Layer 6 of a small transformer language model trained on English Wikipedia (10 layers, counted from 0, width 96).
In attention head 0, each number of a token's query is one row of weights dot the token's vector x plus its bias. The head spreads its attention over the tokens so far by the softmax of query dot key.

Query weights of the head. A number n stands for n times 0.0081.
q0 (bias -0.067): 9 20 17 -26 5 -10 1 -25 -13 -8 -33 -28 2 -20 -4 -20 25 9 31 1 -5 -13 -21 38 19 -17 -2 7 20 1 34 24 57 -5 26 9 -29 -53 27 15 -17 0 -11 41 -10 0 27 32 20 19 4 7 -5 35 11 -1 -17 16 -9 -39 -24 -36 -23 47 -5 23 -41 -1 6 -25 7 19 -4 -3 -9 -15 -39 -30 -21 -34 -27 24 -2 -19 -12 25 9 -24 -38 19 -24 12 -15 15 42 -9
q1 (bias -0.085): -22 18 23 -8 9 26 -31 -62 11 37 -22 15 -66 21 -45 26 6 -8 -38 -14 12 6 -32 3 13 24 34 8 36 -36 14 46 0 34 26 -17 0 9 -7 -7 10 -5 -3 -29 -35 24 30 -16 -12 11 13 -50 30 31 -4 -9 -27 15 -17 9 24 -17 -10 5 18 -16 -47 -26 -1 47 -16 -9 3 20 36 -13 22 3 65 -8 22 11 -23 -6 -28 -25 -37 12 -7 -16 24 4 -17 8 8 -25
q2 (bias 0.001): -29 12 14 23 -3 10 19 9 12 30 -15 0 -33 37 -4 -19 -33 9 -5 -18 -12 -34 0 -6 15 -32 45 -11 20 -21 -32 -21 -31 -32 -23 -12 -25 -8 41 20 52 8 3 -26 -25 12 -26 2 -2 25 1 4 21 -13 81 18 -27 -8 39 -25 12 -20 -9 30 10 13 -35 -25 18 9 -11 14 -25 7 35 1 -21 -8 -15 52 -20 6 20 18 -20 15 9 9 26 38 -34 -38 -13 -12 24 17
q3 (bias -0.020): 6 46 -5 0 26 8 45 -15 -19 1 -16 6 47 6 6 40 -26 4 -19 -42 27 14 8 15 7 3 -17 13 -29 21 -49 3 -20 -15 7 -16 -20 45 -8 6 27 12 -20 -37 -6 -15 4 -20 -17 -33 -1 12 -48 17 12 21 -21 -3 -27 8 1 7 9 -16 -38 62 5 28 -12 16 29 -16 -14 -21 14 30 -24 -39 -33 14 -35 31 -16 -23 20 -8 -3 81 8 12 -1 -6 20 12 -13 9
q4 (bias 0.041): -32 -14 -4 26 72 22 31 -33 -16 2 -58 22 -6 0 -3 -18 -11 2 6 -17 -12 46 -31 -17 29 -22 16 14 -2 21 -69 18 -4 9 -2 -6 16 -47 24 -7 30 -15 35 31 -39 9 -45 -9 30 -4 23 13 32 6 -32 -2 -4 58 5 -9 27 24 10 -22 9 -12 35 -10 -29 -10 32 -24 38 -47 12 -15 -13 13 -12 -24 3 30 14 -9 34 -21 14 -20 13 1 42 -56 -38 -5 25 -2
q5 (bias 0.073): -36 21 11 16 32 21 -17 -4 -13 -17 -3 34 -30 10 -4 39 36 19 4 14 17 10 19 -4 -28 43 -4 11 -2 -41 5 -3 -20 14 9 -22 -10 14 -5 -33 19 -27 -4 -36 4 -1 -16 16 6 -48 -16 33 35 -30 8 -4 -33 28 17 -3 6 8 33 -71 -7 68 -38 28 -20 -18 21 -7 4 46 -4 16 -23 -7 10 25 -33 21 -8 -31 -1 -29 -17 28 0 -28 -38 -5 7 5 -7 10
q6 (bias -0.096): 9 -10 -1 -25 46 14 50 2 -23 36 -27 40 22 2 -34 4 6 -58 7 2 5 -16 -10 8 -6 -10 12 -23 -36 -17 8 -14 -1 17 -37 -20 40 -28 29 -43 24 0 -3 -38 16 -25 17 3 9 -1 -17 21 -17 2 -15 3 14 22 10 27 -15 -1 29 61 60 2 -53 -20 -12 43 25 5 29 43 20 -28 25 24 32 -20 -17 -22 -34 13 -23 -25 -5 -4 7 -27 -1 1 -37 28 -15 -17
q7 (bias -0.100): -14 49 27 -39 32 20 -16 -38 -9 42 -51 52 2 25 22 44 -3 -45 -28 -31 16 -42 -9 -18 7 14 20 -1 -5 2 -53 0 -52 -29 43 20 18 82 -1 -36 -12 -45 -3 -32 17 -7 3 15 36 -19 5 20 44 40 -29 -33 7 39 11 40 -4 -30 -22 57 12 -22 26 27 16 45 -31 -30 -42 24 -5 14 -20 -18 31 -61 12 -5 -24 -19 -4 3 -1 -11 17 9 -27 13 32 -41 2 25
q8 (bias -0.058): -11 -23 16 -14 19 11 -37 -20 -22 -40 -1 16 32 -36 4 21 -4 -6 -22 15 51 -39 48 -11 -6 14 3 -1 -14 14 -32 11 -23 14 -4 10 -11 -35 -14 0 2 -15 -23 -11 -12 46 10 -17 4 38 19 24 -6 -13 -15 -9 -28 -5 3 29 -9 46 3 10 -14 12 37 27 -11 -33 -4 -9 -14 -17 6 34 -6 36 -1 2 -13 16 25 15 8 31 -4 -38 36 -26 65 -13 -41 -8 -3 3
q9 (bias 0.089): -28 -4 7 32 21 -9 -31 26 10 6 -11 11 -3 42 -7 -2 -20 -22 -4 24 8 -6 24 -32 8 1 -13 10 32 -2 -14 -8 28 42 1 9 -9 5 -37 -21 -16 -27 -19 -7 26 22 5 26 41 2 27 -3 -14 4 -34 -29 18 17 -5 13 -23 -6 0 -33 9 42 2 2 -43 7 2 17 -13 -7 -13 2 22 21 -6 11 12 -27 9 25 -47 -8 -52 -53 -33 -7 39 3 22 32 -18 -25
q10 (bias 0.053): 48 4 -10 5 30 -4 -18 -36 -17 42 24 22 -17 -8 -18 8 -33 3 26 -4 -53 -3 0 -4 28 -23 -12 16 20 1 -6 -27 -9 -35 1 -28 15 23 5 56 33 25 25 14 -12 7 -17 -13 28 5 22 5 -23 16 2 -5 -34 -23 39 9 -11 -13 18 -3 -20 -25 8 16 10 10 19 20 6 -11 -41 -19 23 21 -16 -9 2 -11 -3 14 28 5 -21 -12 -49 5 -4 23 24 -52 -16 -12
q11 (bias 0.065): 12 18 -14 -5 -4 -13 -39 -10 -13 9 -32 23 -26 27 5 3 -19 2 -24 27 -4 -23 18 44 28 -31 33 21 -4 -48 -14 8 -37 49 -4 -8 -4 23 -50 15 -35 -12 10 -49 15 28 4 66 -7 -5 -25 -10 50 23 -60 43 1 -19 13 -25 0 7 -7 15 -17 -10 17 26 5 18 1 -2 -2 39 -51 -13 -35 41 34 17 15 7 -2 16 14 -17 8 3 8 -48 -30 31 -10 2 -20 15
q12 (bias -0.079): 32 66 0 13 -15 9 -21 -13 13 34 -18 -12 -88 -17 15 -10 -68 -7 -32 -33 2 -5 -49 1 70 -10 -59 -3 19 -15 18 -31 0 -10 20 -31 0 -9 16 9 10 30 26 -16 47 -27 22 20 -7 32 -30 7 15 12 52 2 -59 45 3 68 -14 -20 -36 40 59 3 -11 -34 -22 34 -7 -16 -5 -2 8 -42 62 -3 10 19 21 24 -4 -23 20 -14 -11 19 -57 -23 -30 -7 -29 -11 49 7
q13 (bias 0.094): 2 -41 8 51 -41 -34 -27 45 -25 -9 20 -10 -1 -16 -13 -39 3 -30 -13 25 46 -10 11 -20 -40 6 55 -36 -1 34 69 10 17 26 -49 -5 21 -8 25 -51 -33 44 -25 -11 -45 -1 -15 -12 -27 -3 1 -5 9 36 -1 45 35 -6 0 -38 20 24 17 -54 -14 18 16 -1 19 -18 -15 -31 18 3 23 -7 2 27 12 -13 0 -16 15 -26 -9 18 20 -22 -6 -2 29 -6 -6 66 40 -52
q14 (bias -0.068): -6 12 42 -6 -9 -9 6 -24 -35 -30 -26 26 10 6 -13 9 -71 -17 27 -21 54 23 6 -10 -12 15 26 22 -26 -21 0 -21 -51 15 61 -12 9 13 -14 13 -13 -31 -29 -5 2 -12 -4 15 17 33 -6 9 24 -1 16 -34 -10 18 -9 -28 29 0 -14 -34 23 11 11 5 -20 5 -27 5 5 5 -10 17 -45 53 47 18 -6 11 -36 3 18 -35 26 -21 5 35 20 -13 -4 -17 0 -19
q15 (bias -0.072): 34 15 -6 -28 7 -4 -44 -29 12 39 -56 0 -17 15 -10 -23 -28 57 21 -45 1 -23 -12 22 45 -37 -11 19 -15 -17 19 -6 23 -20 9 -8 -47 -25 41 65 45 47 18 -15 24 -2 -4 -31 -3 32 9 -1 -8 4 -7 21 19 13 -3 -11 6 24 -36 -6 -5 -25 3 -51 24 47 20 12 -15 -19 -15 -28 7 2 -14 -8 17 44 -11 -49 35 -15 42 -5 4 11 -44 -8 -15 -8 19 39
q16 (bias 0.084): 8 14 -16 14 1 -19 -48 -2 33 5 13 -24 -42 25 36 25 -2 -11 -5 -24 28 -28 6 11 -3 -33 14 -13 46 -5 26 -1 32 43 7 -4 17 -38 55 10 0 36 1 -44 4 -54 27 -7 -21 -17 30 -2 -4 16 13 -4 -9 -28 -30 10 17 -11 -9 -33 -5 9 -14 -3 7 13 -6 -3 -33 -2 60 18 31 -11 -27 64 -37 51 18 -31 21 -14 -11 38 -19 -32 -22 -42 -7 7 -45 -2
q17 (bias -0.065): -13 32 -21 -22 27 18 0 38 3 -2 -31 42 -2 -3 -6 1 -30 -12 -15 -23 -9 -21 -4 10 58 54 -27 -32 -52 33 -1 -2 -22 -35 28 -16 -1 -19 72 18 -37 -25 7 -35 -12 19 -31 -2 40 26 19 26 8 1 -31 -72 7 -25 -32 -22 69 26 18 20 6 -21 -17 -8 31 -23 -17 10 -21 -56 10 15 -1 39 11 0 -41 5 -27 60 1 -29 28 6 -5 40 -19 9 10 18 21 0
q18 (bias 0.042): 0 3 16 17 -14 1 9 61 -6 -34 10 14 -8 16 5 18 26 -8 -4 -3 -11 0 -18 -14 -8 -5 -4 -32 -29 10 26 -19 6 48 4 -9 32 -8 13 -37 -22 -3 -4 5 28 79 -23 14 -4 11 -11 12 1 33 22 9 25 1 -16 42 -13 -13 9 -29 2 -30 -10 -12 -13 0 -29 -4 50 4 -19 -12 27 14 29 -51 1 -12 16 18 -2 -34 -25 -21 -30 17 -28 -11 3 -17 -61 16
q19 (bias 0.073): 18 5 -23 -25 -8 -4 -19 22 -19 26 -38 21 -32 -19 37 -13 -15 -8 18 -28 -25 -5 3 3 -18 23 -10 -7 8 -34 3 22 6 -2 0 28 -12 -11 39 12 24 6 -22 -42 42 6 52 18 -23 7 -9 24 33 -4 39 -61 12 24 -6 -31 6 -16 -4 35 26 25 -8 -22 -6 4 34 23 -7 -1 17 -22 -15 -13 -20 -15 -6 -6 -11 -8 41 -42 20 -4 -4 0 -19 19 -45 -21 -23 -13
q20 (bias -0.013): 23 -3 -11 2 -10 -17 35 -34 -12 25 28 -18 -2 -20 6 -5 1 5 -19 55 14 -11 -21 -10 7 23 35 4 -13 9 7 -8 17 8 7 11 11 -27 -45 14 11 -53 23 7 4 12 22 7 -19 -22 39 -8 21 -19 -3 12 30 16 -34 8 12 27 12 -36 -78 13 32 -12 -9 -10 -35 14 5 -51 -20 24 -30 40 -38 26 -19 12 -36 -49 7 -4 25 53 -30 -13 7 5 0 36 16 -20
q21 (bias 0.073): -42 -1 -9 31 -16 31 33 16 -3 -73 5 -14 35 4 44 47 -28 -21 -7 23 -1 10 27 -30 -24 17 46 -27 -3 -1 51 -11 10 24 -20 13 -6 -51 -20 -44 -55 28 -32 30 -18 -6 -31 -17 -2 -12 12 27 50 -2 2 1 6 -8 29 18 15 12 -2 -12 -16 7 5 6 -38 9 -37 17 26 -36 -9 14 22 -1 9 -1 2 -31 31 -1 10 17 16 -8 -9 -29 24 -16 0 -7 -1 -17
q22 (bias 0.063): 39 15 -24 -45 32 38 -22 13 23 -12 -22 -23 16 -28 32 -44 20 -3 -28 18 20 -41 -11 -24 30 -5 -34 -22 -29 -32 34 36 18 36 -6 -16 -41 -12 22 17 30 -17 22 -36 7 -23 20 -21 50 29 79 -15 -26 -8 60 -61 -11 -16 8 -26 -10 11 10 -5 22 1 -21 17 5 3 -11 2 -11 27 -14 54 7 -12 -11 17 1 11 4 -40 1 -46 23 2 -11 -12 19 -28 -26 18 0 7
q23 (bias 0.063): 30 -22 -9 -29 -35 -35 -35 29 -39 20 -25 -35 1 28 -10 5 30 17 7 11 12 3 23 12 -17 37 6 5 26 31 19 -3 20 17 -37 -16 3 7 -38 -14 3 18 14 18 -6 -57 47 -13 -5 -9 -25 10 -2 -18 -8 -20 -44 -12 11 -19 -60 21 -18 -5 -15 -24 20 2 -5 -1 -37 -9 2 -3 51 22 1 -21 29 43 3 -23 11 -2 40 41 19 -25 11 42 -2 8 6 17 -5 -12
q24 (bias 0.017): -25 1 26 22 2 -23 -41 13 0 -38 -5 -15 2 -9 -16 -18 0 -4 -54 -7 -40 35 -31 -26 3 -28 -12 -29 -7 20 -29 56 4 -23 -42 -8 -29 24 16 13 0 -12 5 26 17 -18 29 1 -6 24 18 7 -14 -20 20 12 1 -4 23 -8 3 14 -11 17 9 -24 24 -18 3 -11 22 6 34 -51 27 33 38 -1 11 8 4 -15 14 -6 -7 -16 16 42 -6 -16 -21 37 34 8 3 14
q25 (bias 0.053): 37 20 13 -32 -17 -33 -26 2 13 16 23 1 21 4 -44 -7 18 18 5 42 8 -8 -27 8 41 5 5 -43 -21 9 34 25 23 -13 -23 -26 -1 -10 18 28 26 3 14 -34 -2 18 42 18 -2 5 -21 -10 5 -35 -19 19 10 -16 -20 -20 -7 34 -19 -13 30 47 -24 10 -5 15 17 9 -24 -21 -21 -19 21 -4 -3 -20 19 -18 -1 27 18 -50 -10 -30 -4 -18 -22 -59 -13 -6 0 56
q26 (bias -0.055): 4 -14 -24 9 -19 -25 27 -9 12 -8 16 -28 -12 32 2 21 23 45 22 -1 24 4 6 -21 26 17 56 -9 8 -12 2 -20 -42 -29 -14 -8 -14 -30 34 -42 -13 -15 3 -10 42 26 -13 13 -2 -22 -14 -7 22 9 -12 11 13 -24 -2 -18 -4 30 -13 -5 -28 -42 -18 23 11 -20 32 7 4 -6 1 11 -65 -17 -24 -3 -13 9 14 -28 20 19 27 40 41 17 -27 -28 34 22 16 -4
q27 (bias 0.071): 21 -9 8 22 3 -7 -34 -40 -21 -32 -5 39 -17 -3 35 -9 -27 -15 11 27 30 34 21 -1 27 18 -23 23 10 -17 -31 10 -10 -17 -24 -10 33 -1 6 -28 -48 -11 -24 12 -6 9 18 -9 -19 48 -43 13 19 42 -7 22 22 3 4 -1 -25 -33 -7 27 -10 -7 -5 17 -33 2 6 -2 -6 -18 -45 -10 19 37 -18 -6 39 -2 10 46 -50 -13 -7 -52 19 10 6 -6 30 4 -25 -6
q28 (bias -0.024): -22 35 2 -10 5 34 -10 18 -13 -15 16 2 34 16 -10 -2 12 -8 -14 8 0 -12 -8 -36 -9 -32 5 -15 9 2 21 3 9 5 -20 24 34 15 13 -8 -11 -5 5 -55 7 18 23 5 -13 27 -21 -6 46 10 -18 -3 -13 37 5 -24 4 -9 42 -12 13 3 -62 25 -7 -24 -28 28 1 29 -8 -3 20 18 -4 -31 15 4 -10 16 17 -6 9 -51 18 26 34 -9 -10 -6 -27 -11
q29 (bias -0.110): 18 41 -9 -31 -19 -44 -1 -23 3 38 -19 2 -18 -18 -1 -30 -18 49 -16 -22 -18 -17 -45 -13 25 -46 14 -10 24 26 -24 30 18 -16 10 10 0 -15 22 0 16 -12 29 -31 9 7 14 4 15 30 -4 26 1 -21 -1 36 23 11 19 23 43 44 -63 -3 30 -49 -8 -21 -51 45 -3 -24 -7 -36 -5 1 -30 23 5 2 28 38 -6 -7 -3 -49 -24 34 35 -9 -32 10 3 3 -13 2
q30 (bias -0.114): 0 52 -16 -59 -16 -32 -12 -17 -25 45 -55 31 16 -11 -2 -26 12 -25 -15 -8 19 -12 -37 -13 36 -1 -38 8 -65 19 3 -17 -7 48 5 53 0 17 75 5 18 13 -45 2 -9 10 -61 -7 10 1 -10 48 -15 -28 22 6 -8 -20 -2 23 -65 20 6 28 20 17 -26 -32 21 51 28 22 3 -7 1 15 10 -15 10 -5 26 44 9 16 -12 -52 63 -15 -4 -8 26 11 18 -7 -49 11
q31 (bias -0.138): -46 33 -25 -75 35 8 33 -54 -9 21 -43 42 -52 27 26 -17 -33 -17 6 -29 -45 -44 -45 12 32 -12 -26 -12 -26 28 -72 -8 -47 8 80 -17 -35 41 -9 85 37 -32 24 -54 56 6 59 -2 2 29 6 7 -10 15 -10 13 22 27 13 51 -6 21 -36 51 38 -37 -6 -94 13 18 45 2 10 2 10 10 -12 -54 -4 -41 49 20 -53 7 27 -29 -22 4 -1 37 -13 39 -16 8 -2 -3

Each question shows a short text with each token's key, already scaled and adjusted for position as the last token sees it. A number n stands for n times 0.015.

Then comes the last token's vector x. A number n stands for n times 0.038.

0 " ": -8 -12 7 54 30 8 -23 28 10 1 26 -19 45 -44 -26 23 19 18 -40 31 -5 -26 40 -39 6 41 -27 -17 -39 15 24 51
1 "ch": -16 -21 2 43 -2 15 -30 19 5 -28 15 -35 40 -58 -14 33 24 45 -37 39 7 -45 39 -58 15 25 -19 -29 -42 31 23 56
2 "ute": -19 -19 -3 52 6 3 -39 10 4 -18 7 -16 43 -51 -5 25 19 40 -40 33 0 -53 28 -63 28 13 -25 -6 -30 29 34 74
3 "s": -13 -5 5 63 -4 7 -22 43 8 -16 19 -25 29 -47 14 10 18 35 -37 31 -4 -42 26 -72 24 8 -36 -18 -30 39 17 57
4 ".": -20 11 3 58 1 14 -43 29 2 4 23 -24 49 -51 -12 14 32 33 -39 24 4 -55 30 -58 16 17 -27 -15 -42 22 23 54
x: 26 0 25 54 22 7 -7 5 15 41 16 11 -13 -19 47 3 21 -1 -2 13 -12 11 10 3 3 27 -25 -38 -21 -22 -8 32 10 -10 10 -7 -36 7 6 0 13 0 8 -11 -17 1 5 -5 -11 -69 14 12 7 -23 19 14 1 -34 2 -41 1 -21 27 -14 23 58 46 47 -10 -35 -12 -21 -3 4 -14 16 19 -25 -25 -8 -5 0 -3 10 -10 2 -13 -1 -26 -30 1 -22 -18 11 1 -37
To which token does the last token give the most attention? 0 " "

0 " with": -8 -12 6 54 32 6 -22 27 11 3 26 -19 45 -44 -27 20 18 18 -40 27 -6 -25 36 -42 4 38 -25 -14 -40 14 23 49
1 " ": -13 -1 5 68 -2 12 -11 20 11 -7 25 -32 54 -51 -4 22 17 53 -41 30 5 -43 29 -65 16 27 -44 -16 -33 27 28 68
2 "mill": -25 -7 -15 63 23 0 -26 17 2 -17 15 -25 55 -52 -1 19 5 31 -31 19 11 -46 22 -58 16 23 -32 -13 -46 28 28 61
3 "stone": -20 -7 -2 52 20 -8 -35 33 5 -22 32 -21 45 -54 -3 10 25 31 -39 20 -8 -35 17 -60 25 9 -35 -7 -43 35 31 70
4 " gr": -12 -14 -15 54 0 4 -19 10 -1 -7 16 -33 62 -59 6 25 4 26 -34 34 -4 -29 17 -50 7 14 -39 -13 -25 18 31 53
x: 22 10 12 37 15 -1 -21 -6 6 19 20 17 -20 -19 59 -8 0 15 -12 17 1 17 -18 -7 3 11 -25 -55 -22 -4 -33 4 -7 10 16 8 -41 6 8 -11 2 16 -7 0 6 -16 -2 5 13 -78 9 23 17 -3 24 3 28 -41 -8 -42 23 6 15 -29 3 27 40 55 -24 -28 -11 -13 2 11 -17 1 22 -30 15 -27 -13 -8 -10 20 -18 5 -10 3 -13 -8 46 3 3 18 -14 -11
Which token does the last token look at most, and with what share of its attention? 0 " with", with about 60%

0 " Fo": -8 -13 7 54 32 8 -23 25 9 0 24 -21 44 -44 -26 23 20 19 -40 31 -7 -26 38 -40 7 38 -25 -17 -38 15 21 52
1 "s": -13 -13 7 66 -2 5 -29 37 18 -16 17 -26 34 -53 0 20 24 47 -35 24 4 -55 35 -73 32 11 -32 -9 -33 47 12 64
2 "s": -13 -7 10 59 0 0 -26 33 15 -13 18 -25 30 -53 0 23 22 39 -31 19 0 -58 29 -72 30 8 -29 -8 -30 46 16 62
3 ".": -22 11 6 60 7 13 -42 25 5 8 22 -26 44 -52 -12 15 35 37 -40 20 0 -61 30 -60 20 15 -27 -9 -44 27 18 61
4 " At": -1 0 5 47 5 6 -29 14 7 -6 17 -16 38 -36 -9 21 35 34 -48 28 14 -44 36 -60 6 23 -20 -16 -35 30 1 58
x: 30 2 22 13 30 0 -11 2 2 12 42 -3 -39 -37 25 -3 8 2 -6 -3 15 2 -4 -19 -11 22 -12 -42 -4 2 -22 15 -13 12 27 -5 -29 -3 -5 13 2 22 47 -11 -12 -1 2 -12 6 -68 5 12 28 -16 24 7 24 -26 3 -16 16 -12 25 -17 6 75 37 48 5 -2 -11 -9 -20 -24 -34 6 -15 -15 -35 9 10 -16 12 22 -23 0 1 -8 -32 -20 26 -12 -6 3 -3 -35
To which token does the last token give the most attention? 4 " At"

0 "place": -9 -12 8 55 33 7 -23 27 12 0 26 -18 44 -47 -23 19 17 18 -42 27 -8 -28 35 -43 5 34 -26 -15 -39 16 26 51
1 ".": -13 4 8 64 5 12 -42 23 5 1 29 -23 50 -54 -17 18 35 37 -38 22 0 -53 32 -55 14 19 -27 -16 -44 23 27 58
2 " |": -3 1 4 60 -14 22 -25 6 8 7 30 -14 59 -52 -38 12 30 29 -19 25 -16 -53 42 -60 21 33 -46 -6 -39 15 31 43
3 " II": -9 -16 -1 52 -8 15 -35 21 6 -3 9 -16 53 -52 -10 14 26 35 -39 26 -10 -49 23 -51 20 18 -26 -27 -39 32 11 46
4 "*": -5 -9 -4 40 -10 17 -31 21 12 5 28 -29 43 -61 -22 18 24 31 -34 28 5 -40 31 -72 17 14 -37 -25 -30 31 26 62
x: 8 -14 25 53 33 8 -17 -7 16 13 37 8 -5 -59 35 12 -11 6 15 26 -32 -3 6 2 -16 25 -13 -54 -32 -29 -8 9 -14 14 17 9 -27 19 -10 -6 -1 13 29 -18 3 -15 -6 27 -4 -58 28 23 6 0 20 22 -1 -42 -14 -27 -1 6 12 -30 2 50 39 31 -18 5 -2 -28 -3 -2 -8 -11 27 -22 -29 -8 5 -11 16 11 -23 14 -14 3 3 4 8 -25 -15 11 5 -29
To which token does the last token give the most attention? 2 " |"

0 "tch": -10 -14 5 54 31 8 -23 26 10 0 26 -21 45 -45 -25 20 18 18 -40 28 -7 -27 35 -43 8 37 -26 -15 -40 15 21 47
1 "ed": -10 -9 -7 63 3 8 -25 21 -1 -5 24 -11 38 -53 -2 20 26 31 -35 26 -4 -48 30 -67 17 3 -31 -9 -42 34 22 59
2 " with": -18 3 -8 69 6 12 -13 30 10 2 16 -20 43 -55 -5 5 25 36 -38 31 -5 -48 13 -69 5 11 -38 0 -33 13 18 44
3 " initial": -16 -1 -2 69 6 9 -14 17 7 -15 7 -20 50 -46 -11 11 25 37 -23 30 2 -39 14 -69 9 7 -28 -13 -33 25 36 44
4 "s": -11 -9 -3 71 -3 10 -15 41 18 -6 11 -25 33 -49 14 -1 12 36 -20 21 -10 -44 19 -69 22 6 -32 -13 -30 34 17 48
x: 34 -14 24 53 35 13 -11 -1 14 12 28 0 -3 -34 25 9 -6 -4 -21 8 14 19 19 -29 -13 17 -32 -27 -5 9 2 14 -9 16 7 -19 -6 -1 -1 -1 -11 5 -3 -13 -9 13 -21 5 -3 -64 -3 42 17 -30 9 16 5 -62 -27 -38 -8 2 27 -2 -11 51 42 55 0 -26 -12 3 9 10 -19 7 27 -39 -22 2 -1 -8 4 17 5 -8 -19 0 2 -40 13 8 -24 13 -7 0
To which token does the last token give the most attention? 2 " with"

0 "tic": -8 -12 8 54 32 5 -23 24 9 0 25 -21 46 -45 -25 22 19 18 -40 30 -5 -25 36 -40 8 38 -25 -14 -40 17 23 50
1 " S": -6 -6 12 54 1 13 -24 25 10 -10 14 -22 55 -44 7 37 20 49 -40 48 2 -41 23 -49 14 25 -23 -18 -27 33 12 56
2 "pe": -11 -7 -4 58 5 -1 -16 21 0 -15 18 -35 25 -53 -24 25 20 40 -37 34 -3 -63 23 -47 24 13 -13 -12 -28 36 23 62
3 "ak": -6 4 7 63 0 10 -25 18 4 -22 3 -33 33 -46 -4 27 12 38 -43 36 -11 -58 25 -53 22 11 -19 8 -30 27 33 66
4 "s": -7 -6 7 67 3 1 -21 36 10 -16 20 -31 30 -48 1 16 21 35 -36 25 -8 -52 8 -60 32 11 -28 -2 -34 38 10 57
x: 24 -7 20 65 16 -11 -6 8 13 11 12 5 -12 -35 22 11 7 -11 -5 29 15 25 20 -43 -17 14 -34 -51 -9 5 -12 36 -2 2 3 11 -11 -7 -4 3 -7 2 14 -4 -13 -17 -23 23 -5 -65 3 31 16 -16 16 15 12 -61 -8 -19 17 11 17 -1 9 49 38 29 11 -25 -21 -9 -3 10 -21 2 20 -24 -33 3 -5 13 8 15 -17 13 -17 -16 -22 -23 13 18 -23 18 -11 -30
Which token does the last token look at most, and with what share of its attention? 0 "tic", with about 100%

0 " image": -10 -13 8 54 32 8 -24 27 9 1 28 -20 48 -44 -25 20 20 17 -40 29 -7 -25 38 -41 7 38 -28 -17 -40 16 26 50
1 " to": -9 3 0 62 12 14 -23 19 16 -1 12 -20 50 -51 -9 5 25 48 -21 39 21 -47 22 -83 6 27 -36 -5 -26 26 13 61
2 " quickly": -15 -9 11 54 14 6 -14 15 12 1 12 -11 38 -53 -2 16 19 51 -29 31 10 -50 20 -84 12 18 -21 -12 -30 17 31 56
3 " provide": -10 -1 1 71 10 12 -16 15 2 -13 13 -22 40 -46 -9 22 25 27 -21 27 1 -40 24 -85 2 5 -26 -17 -35 18 42 48
4 " de": -3 -3 10 64 -6 6 -8 25 15 -18 5 -14 34 -34 -12 12 7 42 -46 30 -2 -39 23 -58 13 8 -31 -12 -34 20 39 54
x: 30 1 -9 16 31 6 21 4 23 15 6 36 -31 -42 22 -9 3 13 -13 6 -1 11 -7 -11 8 23 12 -13 -19 -9 -24 2 -7 35 17 4 -32 11 4 4 -20 7 38 -8 -15 -5 -6 -4 -22 -62 -8 49 -20 -18 14 13 18 -5 -2 -37 2 -8 36 -6 -2 52 43 62 4 -39 -20 6 2 -26 -31 24 1 -39 -22 -28 11 0 13 29 6 -19 -18 3 -2 -29 21 -13 -7 -7 -10 -21
Which token does the last token look at most, and with what share of its attention? 1 " to", with about 40%

0 "awa": -11 -12 9 55 34 7 -20 25 10 2 25 -21 44 -44 -26 22 19 17 -40 29 -9 -27 38 -41 6 38 -26 -15 -40 16 25 52
1 "ke": -15 -5 6 59 7 2 -30 18 6 -15 29 -25 35 -52 -11 22 17 34 -46 31 -13 -67 31 -68 27 12 -33 -9 -48 34 21 74
2 "s": -15 -4 11 65 4 8 -23 29 11 -12 25 -22 33 -49 -6 18 19 32 -37 26 -4 -54 20 -70 24 9 -32 -10 -40 45 11 59
3 " in": -11 3 -1 61 10 3 -14 24 18 6 19 -29 47 -50 -28 16 23 30 -36 22 2 -44 32 -67 14 9 -49 -5 -32 19 15 62
4 " his": -3 -4 2 64 -9 6 -21 23 15 -6 11 -25 41 -51 -12 16 19 45 -32 23 -7 -36 26 -80 22 2 -41 -8 -18 14 16 52
x: 25 -18 17 37 32 -1 7 -1 16 13 22 10 2 -30 19 14 -14 17 -4 34 7 -11 15 -12 -33 19 -9 -30 -19 1 -28 23 1 20 25 -2 -22 11 9 34 -25 8 11 -4 -1 -14 -1 0 -4 -45 14 -8 -12 -14 39 12 18 -42 -11 -42 23 -12 9 -14 -16 74 38 40 5 -25 -31 4 7 2 -33 -7 35 -33 -29 -20 -7 -23 5 16 -37 -28 -1 8 -9 -21 30 -4 -6 0 7 -24
Which two tokens does the last token look at most, in order? 4 " his", 3 " in"

0 " hand": -10 -13 9 55 31 8 -21 28 9 1 26 -19 45 -43 -25 22 18 18 -40 29 -7 -25 35 -41 6 38 -26 -15 -40 16 26 50
1 " corner": -23 -7 6 57 11 3 -20 30 0 -8 28 -27 58 -40 -8 8 24 34 -44 22 -1 -44 16 -59 22 3 -48 -9 -45 29 39 67
2 " of": -10 1 -13 53 24 14 -29 26 11 -1 22 -16 53 -50 -9 11 12 32 -40 36 -2 -41 16 -80 11 16 -64 0 -29 24 13 57
3 " the": -6 -9 -6 50 7 3 -27 27 19 -15 18 -35 56 -46 -7 2 8 47 -30 31 -6 -29 24 -75 24 10 -48 0 -20 23 9 51
4 " ": -4 -6 4 58 0 2 -11 17 4 -5 23 -46 53 -51 1 17 6 65 -32 33 -5 -45 26 -64 23 26 -50 -7 -16 25 26 61
x: 40 -6 14 36 35 -7 3 4 20 -7 27 1 -41 -48 20 7 -14 -1 -6 7 -9 6 16 -6 5 17 -26 -28 -36 12 -16 26 -12 16 12 1 -26 11 17 9 -1 -7 16 -3 -32 -7 -16 16 -8 -45 6 21 11 2 29 -6 11 -40 -26 -38 27 -10 10 2 0 56 46 64 -23 -33 -7 -23 13 -8 0 13 13 -14 -22 -37 13 -41 -3 16 -8 13 -19 1 1 -23 41 -4 -15 6 8 -14
Which two tokens does the last token look at most, in order? 3 " the", 2 " of"